Layer 5 of a small transformer language model trained on English Wikipedia (12 layers, counted from 0, width 64).
Take only the direct path to the model's output, skipping the later layers: a vector added to the residual stream pushes a token's score in proportion to its dot product with that token's output vector.

Output vectors of the tokens that the questions are about. A number n stands for (n - 128) times 0.04.
"ꦒ": 171, 152, 129, 151, 135, 125, 175, 69, 172, 153, 197, 79, 79, 172, 159, 191, 58, 135, 129, 131, 185, 115, 135, 244, 144, 188, 79, 58, 67, 163, 107, 43, 132, 115, 95, 216, 76, 34, 158, 91, 149, 217, 149, 93, 180, 41, 152, 139, 69, 148, 108, 139, 117, 168, 128, 91, 148, 120, 113, 136, 117, 110, 57, 98
"for": 146, 114, 134, 118, 153, 121, 125, 102, 133, 125, 118, 113, 106, 155, 150, 132, 96, 154, 129, 152, 130, 140, 119, 167, 112, 137, 110, 124, 123, 128, 139, 104, 134, 111, 120, 146, 105, 111, 124, 126, 131, 127, 145, 132, 125, 121, 109, 128, 131, 121, 143, 128, 139, 154, 120, 125, 124, 148, 128, 108, 150, 130, 115, 129
"4": 173, 149, 129, 153, 139, 122, 175, 72, 173, 153, 196, 78, 81, 170, 163, 190, 63, 134, 132, 129, 186, 117, 138, 248, 144, 191, 79, 53, 65, 162, 102, 36, 135, 112, 94, 215, 79, 33, 157, 92, 150, 224, 147, 94, 180, 35, 151, 138, 68, 146, 106, 138, 118, 168, 132, 91, 148, 112, 110, 136, 123, 113, 56, 99
"n": 173, 149, 129, 152, 139, 122, 174, 70, 173, 154, 196, 78, 81, 170, 163, 191, 63, 135, 133, 130, 186, 117, 138, 249, 144, 191, 79, 53, 65, 162, 102, 36, 136, 112, 93, 216, 79, 31, 157, 92, 150, 224, 147, 93, 180, 35, 150, 138, 69, 146, 106, 138, 119, 168, 132, 91, 149, 112, 111, 136, 123, 112, 56, 99
">": 173, 150, 129, 153, 139, 122, 174, 70, 173, 153, 196, 78, 81, 170, 163, 191, 63, 135, 131, 129, 188, 117, 138, 249, 144, 191, 79, 53, 65, 162, 102, 36, 136, 112, 93, 215, 78, 31, 157, 92, 150, 224, 147, 94, 180, 35, 150, 138, 69, 146, 106, 137, 118, 169, 132, 91, 148, 113, 111, 136, 123, 112, 56, 99
"D": 173, 149, 130, 152, 140, 122, 175, 70, 173, 153, 196, 78, 81, 170, 163, 191, 63, 134, 132, 129, 186, 118, 138, 249, 143, 191, 79, 53, 65, 162, 102, 36, 136, 112, 93, 216, 78, 31, 157, 92, 150, 224, 147, 94, 180, 35, 150, 137, 69, 146, 105, 138, 119, 168, 132, 91, 148, 113, 110, 136, 124, 112, 56, 99
"%": 173, 149, 129, 152, 139, 122, 175, 70, 173, 153, 196, 78, 81, 170, 164, 192, 63, 134, 132, 130, 186, 117, 138, 249, 144, 191, 79, 53, 65, 162, 102, 36, 135, 112, 93, 216, 78, 33, 157, 92, 150, 224, 148, 94, 180, 35, 151, 137, 67, 147, 105, 138, 119, 168, 131, 91, 148, 113, 110, 136, 124, 113, 56, 98
"her": 133, 102, 139, 139, 128, 114, 161, 110, 128, 119, 143, 95, 126, 147, 149, 122, 100, 133, 139, 111, 144, 120, 134, 175, 113, 135, 120, 143, 132, 135, 136, 104, 125, 130, 133, 146, 102, 120, 148, 116, 116, 135, 144, 109, 132, 94, 120, 121, 137, 115, 142, 120, 139, 135, 145, 144, 132, 122, 151, 118, 123, 94, 113, 140
"Personal": 139, 117, 110, 113, 114, 140, 117, 129, 140, 111, 123, 99, 153, 161, 141, 191, 87, 134, 111, 135, 162, 121, 110, 174, 142, 150, 93, 117, 121, 141, 116, 128, 129, 139, 152, 126, 122, 72, 133, 117, 137, 127, 142, 119, 152, 98, 122, 161, 104, 109, 117, 129, 101, 177, 135, 117, 139, 127, 121, 133, 110, 154, 103, 126
"꧀": 163, 141, 129, 151, 136, 124, 174, 78, 169, 149, 196, 85, 77, 165, 155, 186, 65, 141, 131, 131, 177, 120, 135, 230, 142, 180, 83, 69, 73, 160, 111, 49, 128, 121, 99, 202, 80, 50, 160, 92, 150, 212, 150, 100, 177, 52, 149, 137, 74, 151, 105, 140, 113, 169, 127, 90, 146, 117, 111, 135, 117, 107, 60, 98
"ible": 133, 156, 130, 129, 146, 163, 168, 111, 135, 134, 152, 70, 79, 120, 154, 137, 90, 131, 131, 121, 142, 102, 123, 163, 111, 135, 138, 115, 117, 133, 104, 113, 127, 125, 104, 161, 128, 135, 138, 124, 122, 141, 143, 108, 134, 91, 123, 138, 135, 123, 114, 122, 124, 121, 153, 112, 141, 142, 151, 142, 124, 136, 111, 114
"Note": 140, 133, 112, 136, 128, 126, 122, 121, 152, 131, 130, 105, 117, 131, 124, 145, 96, 144, 145, 154, 129, 124, 130, 156, 121, 115, 117, 94, 114, 144, 124, 112, 130, 120, 125, 138, 115, 105, 147, 124, 156, 121, 128, 118, 144, 112, 110, 142, 125, 134, 119, 140, 106, 137, 130, 127, 161, 132, 98, 143, 161, 152, 112, 112
"ug": 124, 109, 153, 110, 149, 143, 147, 120, 133, 170, 127, 114, 128, 140, 144, 148, 96, 153, 148, 146, 145, 96, 134, 164, 126, 131, 123, 106, 119, 133, 135, 125, 124, 120, 130, 146, 119, 105, 119, 126, 122, 142, 104, 118, 127, 109, 101, 133, 116, 135, 128, 151, 130, 128, 118, 122, 129, 114, 107, 133, 132, 129, 114, 121
"ress": 134, 106, 148, 143, 156, 127, 123, 128, 137, 126, 146, 111, 96, 144, 140, 107, 119, 113, 129, 120, 147, 106, 146, 162, 119, 154, 118, 113, 122, 145, 130, 126, 140, 124, 149, 133, 142, 104, 130, 129, 136, 137, 146, 85, 119, 108, 123, 152, 109, 116, 119, 142, 137, 142, 118, 139, 128, 137, 125, 144, 126, 120, 100, 92
"ual": 147, 121, 150, 126, 129, 144, 130, 127, 131, 125, 127, 74, 101, 163, 143, 140, 96, 124, 137, 142, 124, 137, 103, 179, 139, 131, 129, 128, 119, 128, 123, 126, 120, 131, 108, 174, 158, 115, 124, 127, 103, 149, 145, 98, 122, 109, 102, 169, 110, 159, 127, 142, 111, 146, 115, 92, 123, 142, 137, 137, 132, 121, 105, 97
"===": 131, 156, 130, 149, 122, 147, 129, 90, 131, 133, 116, 117, 129, 166, 94, 146, 111, 119, 159, 119, 111, 119, 113, 152, 141, 154, 134, 124, 125, 124, 152, 107, 145, 111, 128, 124, 143, 100, 112, 125, 118, 127, 135, 115, 164, 101, 122, 153, 130, 141, 99, 104, 105, 144, 139, 132, 152, 116, 117, 135, 137, 137, 106, 124
"ꦂ": 169, 150, 130, 152, 133, 127, 176, 69, 172, 155, 196, 82, 79, 171, 159, 190, 59, 137, 127, 130, 184, 117, 136, 239, 142, 186, 78, 59, 69, 161, 107, 45, 131, 115, 99, 213, 77, 34, 158, 91, 152, 215, 148, 94, 181, 44, 152, 140, 68, 148, 107, 140, 115, 165, 127, 91, 147, 120, 112, 136, 117, 111, 56, 98

Output weights of attention head 0. The head adds the sum of these rows, row i times number i of z. A number n stands for (n - 128) times 0.0044.
o0: 50, 166, 109, 139, 121, 153, 145, 140, 140, 103, 114, 109, 76, 69, 105, 113, 113, 202, 144, 24, 156, 146, 54, 100, 115, 94, 133, 193, 52, 210, 122, 116, 162, 175, 171, 180, 189, 135, 124, 102, 211, 155, 117, 156, 161, 57, 132, 192, 102, 110, 203, 151, 79, 123, 155, 58, 125, 109, 99, 76, 88, 150, 149, 195
o1: 82, 191, 103, 160, 86, 143, 144, 116, 124, 148, 158, 132, 116, 132, 118, 92, 151, 135, 98, 66, 120, 154, 67, 159, 155, 157, 151, 139, 146, 97, 124, 85, 104, 129, 219, 133, 153, 151, 146, 105, 149, 149, 76, 114, 219, 137, 137, 122, 128, 123, 114, 124, 104, 99, 124, 69, 127, 131, 141, 90, 104, 95, 110, 133
o2: 132, 59, 157, 132, 121, 123, 138, 100, 157, 82, 116, 102, 72, 79, 176, 161, 109, 148, 189, 120, 115, 140, 114, 150, 125, 91, 58, 107, 128, 152, 137, 121, 159, 189, 108, 124, 186, 133, 127, 112, 180, 105, 107, 116, 149, 70, 93, 175, 113, 109, 187, 124, 146, 141, 172, 93, 110, 110, 119, 148, 144, 158, 125, 138
o3: 124, 75, 151, 150, 151, 87, 141, 80, 135, 111, 97, 148, 101, 106, 135, 136, 118, 196, 113, 168, 135, 121, 128, 115, 97, 79, 15, 172, 144, 89, 86, 144, 179, 112, 92, 129, 149, 190, 174, 130, 181, 111, 148, 169, 151, 105, 138, 164, 110, 143, 136, 128, 112, 176, 133, 94, 117, 71, 129, 135, 95, 143, 120, 171
o4: 190, 9, 191, 79, 175, 88, 100, 140, 147, 83, 94, 107, 125, 135, 190, 166, 94, 124, 190, 208, 148, 114, 156, 118, 132, 134, 76, 118, 122, 164, 132, 156, 137, 109, 39, 123, 92, 144, 116, 123, 114, 90, 208, 114, 43, 98, 94, 124, 138, 108, 142, 118, 234, 107, 159, 186, 111, 163, 95, 185, 160, 123, 128, 119
o5: 182, 105, 124, 81, 145, 138, 117, 184, 102, 138, 117, 115, 179, 158, 169, 131, 150, 42, 135, 151, 133, 149, 133, 138, 135, 136, 184, 114, 141, 105, 107, 106, 84, 113, 108, 120, 104, 114, 141, 162, 48, 121, 107, 71, 57, 218, 135, 37, 137, 133, 105, 127, 194, 100, 164, 170, 117, 147, 176, 143, 211, 99, 112, 93
o6: 110, 95, 147, 79, 156, 122, 130, 221, 110, 68, 137, 101, 153, 117, 185, 129, 98, 83, 163, 61, 140, 141, 108, 160, 147, 131, 174, 126, 127, 139, 130, 76, 90, 154, 157, 132, 148, 133, 131, 133, 100, 122, 99, 70, 123, 164, 122, 91, 146, 111, 145, 105, 223, 86, 171, 132, 113, 143, 169, 146, 187, 98, 112, 90
o7: 163, 53, 152, 122, 122, 154, 130, 80, 158, 115, 96, 131, 103, 113, 153, 163, 114, 109, 175, 168, 106, 130, 188, 111, 99, 113, 71, 68, 143, 146, 162, 155, 149, 162, 61, 107, 148, 78, 98, 130, 133, 122, 140, 119, 75, 98, 92, 143, 102, 105, 157, 158, 135, 138, 138, 152, 128, 158, 115, 151, 137, 174, 152, 129
o8: 98, 215, 104, 152, 89, 109, 125, 131, 121, 173, 163, 146, 142, 153, 94, 82, 166, 151, 86, 110, 140, 135, 47, 153, 155, 168, 169, 187, 142, 87, 100, 102, 93, 88, 215, 140, 104, 181, 159, 104, 141, 154, 109, 135, 207, 147, 146, 114, 154, 140, 78, 103, 98, 116, 107, 84, 127, 119, 126, 92, 97, 69, 94, 137
o9: 70, 140, 128, 126, 153, 98, 130, 175, 119, 101, 138, 107, 124, 102, 131, 109, 114, 166, 119, 66, 154, 135, 54, 134, 139, 117, 138, 184, 97, 141, 116, 89, 140, 134, 183, 148, 154, 170, 158, 120, 143, 116, 109, 119, 184, 116, 138, 150, 140, 139, 150, 98, 154, 134, 148, 94, 131, 86, 132, 119, 117, 117, 121, 147
o10: 142, 124, 132, 161, 126, 123, 146, 113, 124, 139, 120, 129, 115, 111, 144, 143, 136, 119, 132, 152, 110, 126, 130, 128, 126, 128, 114, 137, 138, 116, 115, 152, 133, 103, 130, 135, 123, 137, 114, 123, 133, 134, 142, 136, 129, 112, 122, 148, 109, 123, 141, 124, 125, 134, 120, 123, 65, 135, 126, 114, 139, 136, 143, 134
o11: 132, 198, 107, 159, 121, 111, 120, 109, 100, 189, 141, 161, 156, 170, 79, 99, 167, 154, 64, 180, 133, 133, 94, 111, 135, 166, 146, 188, 138, 85, 93, 140, 118, 50, 150, 128, 83, 171, 149, 134, 110, 143, 156, 161, 131, 160, 158, 106, 136, 152, 77, 127, 83, 133, 101, 127, 129, 116, 128, 105, 87, 93, 124, 148
o12: 159, 116, 128, 99, 132, 141, 125, 161, 119, 125, 99, 124, 151, 134, 144, 148, 127, 86, 144, 140, 129, 125, 184, 113, 115, 119, 153, 119, 121, 142, 125, 156, 106, 127, 88, 131, 108, 102, 96, 144, 104, 142, 152, 124, 46, 160, 126, 88, 122, 111, 126, 160, 147, 108, 132, 166, 102, 167, 152, 133, 175, 121, 135, 116
o13: 68, 133, 138, 180, 86, 159, 168, 47, 179, 120, 144, 153, 69, 90, 128, 113, 125, 181, 113, 76, 97, 150, 123, 140, 123, 136, 57, 82, 164, 97, 168, 110, 149, 152, 175, 119, 177, 121, 142, 99, 207, 140, 90, 137, 238, 74, 105, 183, 103, 116, 147, 149, 99, 124, 105, 63, 142, 136, 101, 102, 51, 145, 145, 149
o14: 153, 18, 174, 100, 138, 92, 142, 98, 132, 92, 85, 138, 112, 126, 213, 132, 118, 129, 149, 165, 134, 165, 123, 134, 118, 114, 27, 121, 165, 79, 101, 124, 124, 106, 107, 123, 146, 176, 172, 135, 154, 106, 131, 97, 128, 135, 116, 105, 111, 121, 131, 127, 219, 119, 176, 131, 121, 136, 130, 175, 155, 115, 114, 142
o15: 153, 69, 157, 121, 173, 93, 147, 101, 104, 142, 79, 161, 142, 146, 159, 129, 142, 138, 83, 214, 137, 115, 188, 106, 91, 103, 43, 144, 163, 58, 68, 169, 152, 54, 78, 126, 94, 170, 176, 162, 132, 89, 170, 154, 71, 182, 154, 76, 112, 176, 96, 135, 142, 142, 129, 146, 125, 96, 169, 158, 145, 127, 111, 144
o16: 117, 92, 134, 163, 130, 125, 162, 53, 130, 164, 109, 172, 102, 140, 137, 109, 148, 170, 81, 172, 124, 148, 181, 95, 106, 129, 62, 128, 154, 85, 114, 157, 157, 78, 95, 116, 119, 141, 161, 150, 150, 125, 148, 159, 116, 143, 141, 105, 100, 155, 120, 161, 101, 127, 117, 129, 142, 102, 109, 126, 75, 138, 143, 157
o17: 168, 132, 110, 109, 142, 168, 135, 133, 115, 170, 98, 144, 156, 155, 126, 122, 164, 75, 111, 145, 126, 133, 217, 117, 97, 132, 172, 84, 131, 125, 112, 150, 119, 121, 100, 119, 102, 70, 112, 158, 101, 129, 130, 111, 23, 184, 154, 38, 119, 156, 105, 171, 102, 107, 134, 150, 136, 141, 148, 128, 173, 132, 116, 108
o18: 59, 219, 94, 154, 90, 153, 147, 131, 126, 150, 164, 138, 95, 101, 81, 84, 148, 192, 101, 41, 145, 156, 84, 122, 147, 145, 182, 166, 110, 170, 104, 98, 111, 149, 211, 165, 148, 137, 138, 117, 187, 162, 84, 146, 182, 124, 154, 125, 140, 125, 144, 159, 58, 89, 128, 66, 130, 95, 122, 62, 83, 101, 121, 149
o19: 135, 45, 158, 143, 126, 121, 147, 60, 152, 102, 101, 132, 82, 111, 170, 138, 110, 165, 146, 144, 121, 149, 137, 121, 109, 105, 17, 107, 144, 111, 150, 129, 171, 138, 99, 115, 174, 141, 147, 118, 169, 107, 134, 126, 156, 73, 101, 162, 102, 111, 165, 128, 162, 138, 146, 116, 146, 115, 95, 163, 96, 158, 144, 156
o20: 83, 225, 83, 148, 110, 141, 132, 154, 99, 171, 141, 136, 147, 140, 80, 94, 162, 156, 73, 84, 138, 148, 89, 107, 143, 138, 199, 194, 91, 132, 100, 124, 104, 108, 176, 161, 109, 143, 137, 140, 128, 164, 121, 151, 132, 158, 167, 107, 124, 137, 121, 150, 67, 108, 115, 103, 129, 119, 128, 70, 100, 98, 139, 155
o21: 187, 109, 146, 124, 136, 69, 86, 115, 135, 130, 136, 124, 138, 135, 112, 174, 120, 134, 153, 231, 125, 61, 150, 131, 128, 113, 84, 143, 136, 125, 125, 175, 159, 102, 60, 116, 71, 141, 116, 104, 109, 98, 192, 175, 126, 100, 105, 194, 163, 141, 93, 76, 132, 197, 94, 183, 119, 107, 106, 164, 132, 139, 115, 111
o22: 44, 193, 104, 148, 116, 150, 149, 171, 123, 102, 161, 129, 120, 99, 105, 98, 106, 161, 106, 7, 130, 150, 82, 140, 137, 134, 189, 152, 102, 145, 148, 85, 111, 154, 211, 149, 170, 130, 118, 118, 162, 165, 95, 128, 205, 116, 143, 149, 123, 106, 154, 135, 109, 94, 129, 75, 128, 126, 125, 89, 93, 114, 138, 135
o23: 79, 167, 120, 93, 155, 107, 104, 238, 103, 66, 158, 89, 149, 96, 128, 138, 92, 126, 163, 34, 158, 101, 55, 143, 150, 116, 216, 188, 86, 202, 116, 81, 107, 168, 174, 165, 148, 143, 107, 116, 121, 129, 110, 110, 149, 121, 142, 167, 165, 98, 149, 83, 166, 117, 153, 127, 111, 118, 149, 121, 162, 111, 123, 111
o24: 90, 178, 124, 140, 136, 90, 131, 174, 113, 130, 148, 138, 151, 118, 117, 110, 125, 148, 96, 105, 142, 113, 55, 142, 146, 147, 160, 210, 142, 109, 93, 104, 106, 78, 185, 151, 97, 188, 155, 105, 134, 141, 139, 146, 198, 140, 144, 152, 153, 123, 101, 88, 139, 125, 111, 107, 104, 106, 144, 103, 112, 90, 118, 132
o25: 140, 66, 152, 73, 173, 141, 121, 194, 141, 60, 119, 103, 132, 93, 158, 165, 74, 116, 186, 105, 142, 116, 185, 120, 119, 115, 167, 89, 91, 217, 151, 128, 128, 173, 74, 143, 134, 73, 75, 130, 123, 121, 158, 116, 46, 106, 117, 126, 134, 94, 169, 145, 183, 104, 157, 181, 116, 147, 117, 157, 174, 152, 146, 96
o26: 165, 51, 155, 80, 167, 136, 138, 182, 93, 103, 93, 118, 155, 156, 213, 124, 111, 52, 147, 132, 133, 144, 189, 140, 129, 148, 157, 80, 153, 123, 134, 121, 91, 119, 93, 99, 127, 114, 116, 164, 67, 97, 132, 67, 44, 197, 133, 29, 130, 122, 138, 132, 229, 57, 170, 177, 125, 159, 169, 173, 203, 112, 130, 88
o27: 194, 137, 116, 153, 82, 163, 130, 31, 133, 217, 138, 173, 142, 193, 107, 110, 180, 103, 87, 228, 99, 162, 208, 114, 134, 181, 117, 62, 182, 63, 125, 158, 106, 81, 89, 92, 73, 101, 130, 154, 89, 146, 130, 133, 78, 175, 136, 53, 115, 142, 70, 186, 78, 119, 95, 162, 145, 155, 116, 123, 103, 112, 124, 114
o28: 92, 115, 136, 130, 123, 140, 159, 142, 113, 120, 133, 138, 131, 131, 179, 96, 135, 105, 99, 85, 118, 181, 105, 143, 142, 152, 127, 119, 163, 65, 123, 88, 93, 109, 179, 120, 144, 158, 166, 144, 113, 133, 86, 83, 158, 191, 129, 70, 110, 128, 123, 145, 187, 73, 153, 102, 121, 155, 172, 116, 130, 90, 129, 124
o29: 176, 144, 101, 103, 157, 149, 120, 175, 77, 160, 106, 122, 184, 181, 133, 132, 143, 31, 111, 138, 130, 121, 170, 126, 118, 127, 209, 106, 117, 114, 123, 134, 107, 110, 103, 106, 111, 93, 109, 173, 42, 115, 127, 89, 45, 204, 162, 60, 129, 153, 105, 125, 137, 114, 136, 183, 133, 137, 170, 150, 201, 134, 125, 101
o30: 174, 167, 105, 123, 121, 163, 122, 125, 107, 194, 134, 165, 189, 184, 103, 119, 156, 59, 83, 189, 115, 129, 202, 111, 127, 176, 205, 91, 155, 88, 130, 154, 85, 71, 96, 107, 60, 82, 108, 162, 55, 146, 146, 123, 52, 209, 149, 49, 128, 142, 64, 162, 107, 108, 93, 200, 129, 169, 141, 121, 143, 108, 138, 96
o31: 139, 54, 158, 120, 137, 155, 141, 88, 166, 106, 102, 140, 97, 106, 143, 153, 100, 151, 162, 154, 115, 134, 224, 98, 102, 135, 88, 71, 126, 174, 163, 160, 150, 148, 55, 119, 133, 78, 89, 130, 154, 131, 171, 142, 48, 91, 104, 128, 99, 106, 166, 187, 137, 110, 130, 152, 129, 156, 93, 137, 107, 164, 164, 128

Each question shows a token from some text and the vector z that the head gathered there. A number n stands for (n - 128) times 0.0098.

"con": 153, 150, 142, 70, 97, 118, 160, 138, 126, 123, 150, 95, 148, 156, 94, 55, 76, 105, 146, 101, 131, 106, 180, 173, 150, 159, 129, 80, 135, 126, 124, 129
Pushed down most: "for"

"and": 118, 134, 143, 149, 139, 112, 134, 118, 137, 137, 147, 133, 127, 142, 137, 138, 119, 93, 121, 132, 112, 148, 126, 135, 153, 115, 121, 98, 135, 110, 98, 114
Which of these tokens does it push up most? "꧀"

" The": 124, 121, 122, 101, 156, 113, 125, 146, 116, 109, 158, 121, 153, 126, 103, 94, 87, 98, 97, 112, 111, 165, 124, 150, 151, 150, 113, 96, 108, 132, 139, 136
Which three tokens does it push up most, strongest first? "Personal", "ual", "ress"

"tion": 147, 121, 137, 101, 105, 137, 149, 144, 96, 148, 142, 101, 131, 133, 88, 111, 99, 140, 112, 102, 114, 105, 141, 147, 115, 135, 139, 71, 142, 162, 116, 125
Which three tokens does it push up most, strongest first? "ible", "ual", "ress"

" st": 86, 128, 151, 148, 167, 130, 137, 149, 118, 112, 146, 120, 133, 154, 168, 154, 141, 116, 100, 157, 78, 132, 104, 90, 130, 125, 159, 150, 154, 116, 125, 145
Which of these tokens does it push up most? "for"

"w": 119, 132, 120, 128, 134, 130, 142, 96, 144, 147, 148, 137, 129, 113, 123, 136, 111, 101, 128, 106, 135, 155, 125, 150, 166, 123, 121, 92, 130, 128, 118, 102
Which of these tokens does it push up most? "her"

"s": 130, 116, 134, 139, 140, 125, 138, 118, 122, 150, 145, 127, 126, 112, 115, 136, 108, 105, 114, 117, 115, 157, 114, 150, 151, 133, 118, 76, 119, 130, 104, 113
Pushed down most: "ꦂ"

" Du": 123, 118, 124, 99, 139, 125, 146, 126, 119, 128, 140, 109, 146, 111, 99, 99, 83, 110, 103, 102, 118, 157, 129, 166, 150, 152, 122, 78, 107, 142, 129, 118
Which of these tokens does it push up most? "ual"

"|": 130, 85, 175, 119, 167, 103, 98, 196, 69, 85, 157, 77, 156, 133, 116, 105, 101, 122, 83, 143, 73, 182, 84, 109, 99, 177, 114, 114, 75, 126, 120, 173
Which of these tokens does it push up most? "Note"

"c": 112, 120, 125, 71, 120, 143, 148, 156, 95, 122, 142, 97, 137, 146, 94, 93, 96, 138, 93, 110, 98, 113, 135, 118, 106, 141, 144, 114, 146, 161, 149, 140
Which of these tokens does it push up most? "ress"

" Val": 120, 83, 131, 99, 147, 128, 93, 179, 84, 77, 154, 111, 171, 103, 86, 108, 105, 157, 97, 104, 114, 167, 96, 109, 107, 174, 121, 145, 79, 156, 175, 171
Which of these tokens does it push up most? "ug"

" was": 126, 115, 137, 146, 148, 111, 133, 114, 119, 147, 156, 126, 129, 107, 117, 148, 109, 89, 103, 119, 110, 183, 108, 162, 162, 131, 120, 56, 110, 133, 93, 107
Pushed down most: "ꦂ"

")": 142, 130, 120, 137, 135, 109, 101, 117, 144, 137, 158, 156, 130, 124, 117, 133, 120, 95, 122, 115, 146, 159, 113, 130, 162, 99, 90, 101, 118, 116, 117, 110
Pushed down most: "ress"

" f": 94, 145, 125, 119, 109, 138, 124, 121, 142, 114, 133, 130, 127, 138, 126, 142, 140, 158, 141, 121, 124, 114, 115, 89, 120, 107, 149, 173, 139, 145, 148, 125
Pushed down most: "Personal"

"o": 181, 181, 129, 65, 68, 137, 195, 100, 155, 162, 139, 100, 125, 146, 102, 57, 67, 107, 178, 87, 161, 60, 210, 203, 161, 135, 143, 47, 165, 145, 103, 92
Which of these tokens does it push up most? "ible"

" Man": 119, 124, 120, 100, 143, 119, 135, 137, 126, 131, 140, 134, 132, 140, 100, 88, 91, 91, 102, 115, 107, 149, 132, 151, 150, 132, 114, 98, 130, 120, 129, 126
Which of these tokens does it push up most? "Personal"

"ger": 126, 121, 120, 116, 143, 135, 152, 123, 121, 138, 148, 124, 144, 117, 123, 121, 100, 98, 102, 116, 118, 144, 130, 163, 161, 140, 132, 73, 135, 141, 124, 113
Which of these tokens does it push up most? "her"

" Con": 99, 105, 135, 71, 149, 154, 145, 181, 77, 95, 149, 91, 161, 131, 107, 98, 98, 146, 78, 118, 87, 124, 109, 114, 100, 167, 161, 131, 135, 167, 166, 161
Which two tokens does it push up most, strongest first? "ress", "ug"

"point": 129, 146, 142, 101, 118, 107, 133, 134, 129, 126, 143, 111, 124, 165, 107, 88, 98, 103, 141, 118, 110, 127, 142, 136, 137, 134, 111, 116, 129, 106, 115, 130
Pushed down most: "for"

"op": 114, 161, 143, 107, 124, 98, 142, 123, 145, 127, 140, 112, 117, 189, 122, 101, 110, 99, 142, 125, 106, 127, 151, 130, 152, 120, 125, 114, 144, 97, 114, 123
Pushed down most: "for"

" Pri": 115, 131, 104, 44, 111, 120, 129, 130, 129, 102, 133, 111, 154, 120, 60, 45, 58, 115, 119, 76, 138, 160, 142, 170, 145, 153, 107, 109, 89, 153, 168, 117
Which of these tokens does it push up most? "==="

"me": 101, 149, 109, 111, 119, 142, 144, 99, 155, 135, 141, 141, 128, 129, 128, 133, 116, 120, 130, 109, 135, 128, 128, 128, 157, 104, 135, 126, 150, 144, 142, 98
Which of these tokens does it push up most? "==="

"son": 108, 122, 136, 126, 134, 126, 122, 149, 112, 119, 148, 126, 135, 140, 120, 125, 114, 110, 94, 131, 98, 148, 108, 118, 134, 121, 121, 121, 130, 137, 134, 129
Pushed down most: "ible"

" Bel": 126, 100, 113, 56, 151, 153, 151, 171, 81, 108, 143, 95, 168, 112, 89, 95, 90, 164, 101, 93, 108, 107, 124, 142, 107, 185, 167, 110, 133, 174, 171, 166
Which of these tokens does it push up most? "ress"

"ad": 120, 116, 123, 72, 154, 161, 151, 170, 84, 120, 152, 106, 156, 117, 106, 111, 91, 146, 83, 97, 97, 101, 113, 131, 103, 144, 168, 113, 160, 177, 161, 145
Which of these tokens does it push up most? "ress"

" the": 121, 113, 141, 125, 152, 110, 132, 135, 104, 125, 155, 112, 141, 115, 111, 129, 101, 101, 99, 121, 100, 175, 108, 153, 143, 147, 130, 75, 105, 138, 106, 125
Which of these tokens does it push up most? "Personal"

",": 140, 124, 127, 146, 138, 78, 93, 133, 124, 143, 162, 148, 118, 166, 106, 130, 123, 78, 98, 125, 113, 161, 126, 115, 148, 100, 77, 88, 127, 95, 104, 131
Pushed down most: "ress"

"==": 138, 120, 149, 120, 114, 119, 131, 159, 94, 139, 145, 101, 126, 151, 101, 119, 106, 124, 96, 122, 96, 126, 125, 126, 111, 120, 127, 77, 135, 148, 103, 126
Which of these tokens does it push up most? "Personal"

"y": 132, 129, 120, 88, 135, 136, 151, 118, 130, 129, 148, 121, 148, 111, 101, 90, 83, 104, 122, 96, 137, 141, 138, 166, 158, 147, 122, 88, 125, 132, 133, 116
Which two tokens does it push up most, strongest first? "ible", "ual"

" on": 129, 105, 154, 106, 178, 136, 149, 172, 83, 126, 157, 94, 146, 134, 130, 118, 98, 111, 76, 129, 74, 134, 103, 131, 114, 154, 150, 85, 142, 136, 116, 151
Pushed down most: "==="

".": 106, 101, 130, 128, 142, 149, 123, 158, 89, 129, 148, 122, 136, 109, 118, 160, 120, 150, 69, 117, 85, 135, 84, 106, 107, 120, 152, 114, 137, 181, 143, 130
Which of these tokens does it push up most? "for"

"ri": 127, 109, 131, 139, 140, 130, 138, 120, 116, 149, 142, 127, 129, 98, 110, 139, 103, 112, 105, 113, 115, 161, 107, 153, 146, 134, 121, 72, 113, 146, 107, 110
Pushed down most: "ꦂ"

" re": 111, 124, 152, 119, 146, 127, 142, 159, 99, 118, 145, 95, 133, 158, 137, 132, 122, 130, 95, 149, 77, 122, 108, 97, 108, 132, 154, 116, 143, 139, 113, 143
Pushed down most: "==="

" award": 128, 119, 113, 90, 134, 125, 138, 132, 119, 135, 139, 124, 135, 118, 88, 89, 77, 105, 96, 100, 109, 146, 132, 166, 148, 139, 121, 75, 118, 151, 135, 115
Which of these tokens does it push up most? "ual"

"ed": 133, 123, 116, 89, 125, 113, 124, 137, 120, 129, 141, 125, 132, 135, 82, 82, 87, 107, 109, 104, 114, 141, 136, 153, 142, 137, 111, 92, 115, 141, 137, 125
Which two tokens does it push up most, strongest first? "===", "Personal"

"ma": 139, 142, 144, 143, 129, 105, 135, 115, 145, 143, 145, 131, 125, 144, 131, 119, 108, 90, 136, 128, 122, 137, 143, 148, 156, 116, 111, 86, 130, 104, 90, 111
Pushed down most: "ug"

" |": 137, 76, 144, 126, 160, 85, 55, 193, 77, 75, 156, 115, 159, 135, 86, 117, 125, 142, 102, 131, 100, 185, 81, 84, 98, 167, 89, 148, 60, 121, 151, 188
Which of these tokens does it push up most? "Note"

"ra": 139, 156, 107, 90, 98, 125, 148, 101, 155, 144, 139, 137, 129, 138, 95, 85, 90, 107, 148, 93, 157, 112, 166, 166, 162, 116, 115, 92, 142, 134, 129, 102
Which two tokens does it push up most, strongest first? "===", "ible"

" ": 120, 130, 135, 117, 119, 133, 132, 147, 119, 109, 156, 114, 148, 149, 131, 133, 122, 137, 118, 121, 118, 120, 124, 111, 139, 133, 138, 126, 143, 136, 145, 137
Pushed down most: "꧀"

"e": 165, 158, 169, 115, 111, 110, 163, 130, 133, 147, 137, 86, 119, 180, 136, 88, 101, 105, 150, 142, 113, 89, 167, 147, 138, 132, 131, 74, 148, 99, 73, 123
Pushed down most: "for"